Layer 6 of a small transformer language model trained on English Wikipedia (9 layers, counted from 0, width 96).
Take only the direct path to the model's output, skipping the later layers: a vector added to the residual stream pushes a token's score in proportion to its dot product with that token's output vector.

Output vectors of the tokens that the questions are about. A number n stands for n times 0.02.
" exceeded": -48 20 -30 -5 14 7 6 8 -31 -15 1 -46 26 19 7 -17 -25 19 -5 34 -30 -41 8 -44 -1 19 5 -11 -10 25 -4 -20 -8 21 -44 19 11 12 8 -29 4 9 46 -22 11 -13 16 -43 3 8 5 9 1 -2 10 3 -3 -3 24 -41 10 -31 -7 -8 21 -11 0 0 12 -27 30 46 -14 38 -29 -3 -17 1 12 22 -27 7 17 34 2 43 -2 -51 6 12 26 68 11 -41 2 15
" km": -3 -14 -28 -1 6 18 19 7 11 6 8 13 29 44 -37 11 -24 -10 10 0 -17 12 11 5 -12 23 12 -26 14 15 7 9 -4 37 -5 -21 13 23 44 26 21 5 33 18 -2 -23 -49 -1 15 15 -14 -25 14 25 -14 -28 16 -15 -25 -19 -6 -29 -6 -15 3 -38 17 0 -39 -15 -27 22 -35 4 55 -26 3 -8 -2 24 -13 16 -43 -28 -7 17 33 7 -3 15 5 -12 27 -12 43 -15
"minton": -18 26 -36 11 -10 33 32 -25 3 30 -12 -17 -3 21 61 15 -45 44 79 -47 -43 -48 -23 -15 -56 -3 -50 -50 -1 20 31 15 44 35 -39 -1 40 -17 19 -19 -33 23 47 -26 -53 -33 3 -12 -11 4 9 39 8 1 -48 -11 6 27 35 -66 51 -16 -31 -12 -3 -7 21 0 -2 3 5 95 -26 -8 6 -25 12 39 -27 -80 18 -13 20 5 -31 36 25 -7 -42 -57 6 -11 -3 -44 54 33
"ferred": -5 -19 -12 -1 -16 20 14 29 11 29 -6 16 56 28 17 35 -2 5 -21 -52 16 -12 -10 -41 -68 3 -28 -30 32 61 -2 -41 9 43 -21 3 -43 15 -1 -42 8 56 -35 -47 -30 -23 -9 -32 51 -17 -21 10 20 38 -29 -17 1 22 -14 -21 -3 -3 31 -22 42 -5 64 0 -26 -12 -12 57 -16 48 -29 31 -28 -1 7 -1 -44 -13 -3 2 -33 -19 35 -54 -28 -9 -7 34 2 15 9 -30
" (°": -5 9 -44 -21 -13 33 9 -1 -29 -11 -8 1 44 58 4 28 -53 -18 8 -19 -32 -18 23 0 -54 64 -34 10 25 0 3 -46 6 27 -31 23 -44 -32 24 50 49 19 62 -8 -13 -65 33 -8 -13 28 17 40 42 55 -3 -27 3 10 -18 -89 -5 -43 -20 -38 57 10 -2 0 18 -34 -15 68 -28 18 -31 38 10 69 47 -13 -6 47 0 -30 20 -16 13 -41 21 -21 -4 91 15 -29 19 60
" motiv": -6 16 -17 -18 -17 13 10 -20 3 20 -21 1 51 7 25 12 -29 9 11 8 -8 -19 -15 -27 -55 39 -6 -32 -9 2 21 -3 43 1 -21 27 -15 -30 -13 -1 32 16 3 -24 11 8 3 21 24 3 6 0 36 -4 -31 -10 -9 21 12 -48 -5 -31 -3 10 -2 13 27 0 5 -16 8 20 -3 27 -23 32 -38 -19 -33 -10 11 3 23 26 4 27 -2 10 -19 -27 -3 4 -5 4 -5 -10
" |\n": -39 29 20 -17 -31 8 -10 20 33 -23 -10 16 -16 3 7 17 -26 -16 -24 -15 45 -22 -20 25 25 -6 -5 -9 19 -33 -34 25 -26 -28 18 -39 15 -13 -22 28 37 -20 21 47 22 30 -19 14 -20 -3 -8 -24 18 30 29 3 18 29 -10 8 -23 31 24 -29 -20 39 -7 0 6 36 -19 13 -11 -31 31 11 14 24 41 -6 -28 26 -20 -18 26 -13 -12 30 8 27 -19 -37 -42 12 5 -29
"ffield": -23 0 3 -5 -2 10 30 40 -4 32 18 12 92 3 5 2 -28 -2 -13 -46 13 -3 -20 6 3 6 -23 -17 11 29 -11 -33 48 32 -21 4 26 -8 -14 -59 -13 10 45 -8 -39 -1 36 -38 17 31 -12 38 22 2 1 0 4 -18 21 -56 2 -16 -15 -42 19 -39 10 0 0 7 -7 36 -38 22 58 50 -33 51 -10 -31 -46 -29 15 48 -26 0 47 -25 -46 -57 -2 29 16 3 43 -1

Each question shows what one neuron of this layer's MLP adds at an activation of 1. A number n stands for n times 0.011.

n344: 14 3 12 -2 -2 15 20 -14 5 -16 -13 -2 -13 12 7 13 -6 22 -9 -12 3 -13 11 13 20 16 -6 -1 -21 2 -10 -19 6 -15 17 -23 25 -18 -7 -7 -5 5 -20 4 0 13 0 -16 15 -8 14 -19 17 -22 -8 10 -6 -22 -11 -12 -16 -2 -5 12 10 -14 13 -8 -13 5 -21 18 11 6 -9 -12 -10 -4 -23 4 19 -7 7 -2 -7 0 -2 1 -4 9 7 1 -7 19 3 6
Which three tokens does it push up most, strongest first? " motiv", "minton", "ferred"

n305: 10 7 2 -15 10 1 24 10 5 -6 11 1 -10 8 9 1 -6 -20 0 -3 -4 1 4 8 -10 -16 -7 -12 10 9 20 23 18 10 13 -13 7 16 -14 -5 -18 -2 -11 -22 -22 -18 18 -16 -2 12 -11 22 -5 -13 11 11 -7 10 -16 1 -18 -3 4 18 -18 25 5 -5 -7 6 3 7 10 0 -11 17 -2 -23 -24 22 -20 17 -14 18 12 -19 0 1 18 -18 -6 -2 -9 17 -1 -25
Which of these tokens does it push down most? " (°"

n14: 2 20 32 -1 -21 -17 -8 28 15 9 -4 32 14 -12 3 -10 -23 -7 -5 13 25 14 -18 5 -15 8 25 -8 5 15 -1 -23 -21 18 14 -15 -43 -3 -5 -26 -17 16 11 11 16 22 -2 -28 28 -10 -27 9 -14 -19 -5 -3 0 -12 -16 -21 -19 -19 -7 14 4 -8 3 -7 -23 14 -13 4 -10 -1 6 10 -10 -4 -7 17 -20 -4 -11 7 15 6 -4 -1 -7 -9 -9 -4 -3 -14 -23 -21
Pushed up most: "ferred"

n51: 40 19 6 -13 -2 1 22 10 -5 -3 12 -1 -4 -12 6 4 -4 22 -7 15 1 11 -5 15 18 -14 -9 -1 11 0 -17 -22 -7 12 27 -14 14 3 -23 5 3 5 -6 18 -12 -11 -9 -15 23 17 -8 4 31 42 10 20 -16 -2 -6 -18 3 12 20 -4 3 4 -5 54 5 11 -11 -7 -4 -15 25 0 8 14 3 4 -2 -12 14 21 21 18 2 5 -5 3 23 -6 7 -2 21 9
Which of these tokens does it push down most? " motiv"

n205: 16 1 2 2 -14 0 -5 -21 -25 -12 -1 29 4 -35 -10 6 -6 9 -8 4 5 -7 4 -11 -13 14 3 -2 -8 -18 -1 35 6 -25 -5 13 -22 1 -8 -16 0 -1 -3 5 12 -8 17 8 -16 -8 -9 -12 -16 -28 -29 -13 10 -2 -12 11 -18 -26 9 3 5 13 -6 -6 -7 24 -13 -10 -14 -4 -8 2 4 -4 -17 -15 -22 2 -17 12 2 11 -7 8 -9 -12 -16 -1 17 -39 -6 19
Pushed up most: " motiv"

n316: 22 -4 -30 14 9 -6 -17 -9 26 3 1 11 1 -19 -13 -14 -8 -7 10 3 6 6 -13 5 18 28 17 -9 5 -8 -2 -23 13 -17 -1 -7 -2 -10 12 9 0 2 -14 8 -1 3 -33 -12 24 0 3 8 28 -6 25 3 -8 -16 2 -4 -9 -1 -10 0 15 10 -9 -5 -15 -10 21 -1 1 2 12 4 -9 -6 -11 -12 -4 11 14 -4 -8 14 -30 -5 -1 0 7 7 8 13 15 1
Which of these tokens does it push down most? "minton"

n181: 6 -8 12 -4 -2 -9 6 -29 9 -6 -21 6 16 22 -11 6 17 -21 -8 10 26 -1 10 -32 -8 -10 -20 -20 -3 -4 30 19 -28 11 -18 0 -1 -7 -2 8 -20 19 -39 -1 -10 12 -21 2 -4 2 3 12 8 -31 3 -13 29 -9 7 0 8 -26 -3 6 0 -7 20 -19 -30 24 2 10 -15 -11 -16 10 -8 1 -5 -6 -15 -1 -9 4 5 25 -5 -5 -1 -6 -9 2 13 17 -12 3
Pushed up most: "ferred"

n352: -15 -2 -17 -39 6 -8 6 -42 14 -2 3 20 -12 -8 -2 -23 2 -19 15 27 1 11 -8 0 -13 -13 -2 16 6 3 1 18 -8 -11 -8 -9 -12 15 -8 13 -6 6 -10 -4 -5 -7 -2 7 4 6 20 3 -24 28 8 10 -10 19 11 11 -8 -8 14 3 0 -1 18 -24 8 22 8 23 11 10 -10 15 5 11 7 4 7 -9 5 -5 25 17 -20 26 -10 -6 -6 0 3 11 -10 0
Which of these tokens does it push down most? "ffield"

n21: -19 1 -26 -14 0 21 -31 -24 0 -1 11 12 1 -12 -7 -1 2 18 32 -2 -2 -1 13 -9 2 -12 19 6 16 -5 10 -7 1 9 2 -1 -15 12 2 16 9 -10 -9 -6 17 -21 14 -2 0 -7 -4 13 9 20 3 -3 -37 -20 -18 -4 -13 -14 -5 -9 -7 -9 8 36 12 13 -11 16 -7 -14 -2 -4 -7 -10 8 12 -30 -1 39 -4 36 11 -11 11 13 8 -12 3 -4 -3 13 -22
Pushed up most: " (°"

n231: -6 -13 17 -8 2 2 -21 2 -3 15 -5 -3 1 5 6 -12 -2 11 11 4 -3 4 -12 -12 21 -2 -21 -8 5 41 13 5 10 4 8 -7 -16 -1 -15 0 -36 -1 -9 -8 -23 18 -14 -9 14 13 -25 -11 7 -11 23 -15 -13 10 -1 -7 -3 6 2 -24 1 -3 5 -23 -5 16 -13 3 16 -22 4 9 -23 1 -8 17 9 -2 5 -7 -9 8 -4 -7 1 11 -1 14 -1 -6 2 5
Which three tokens does it push up most, strongest first? "ferred", "ffield", "minton"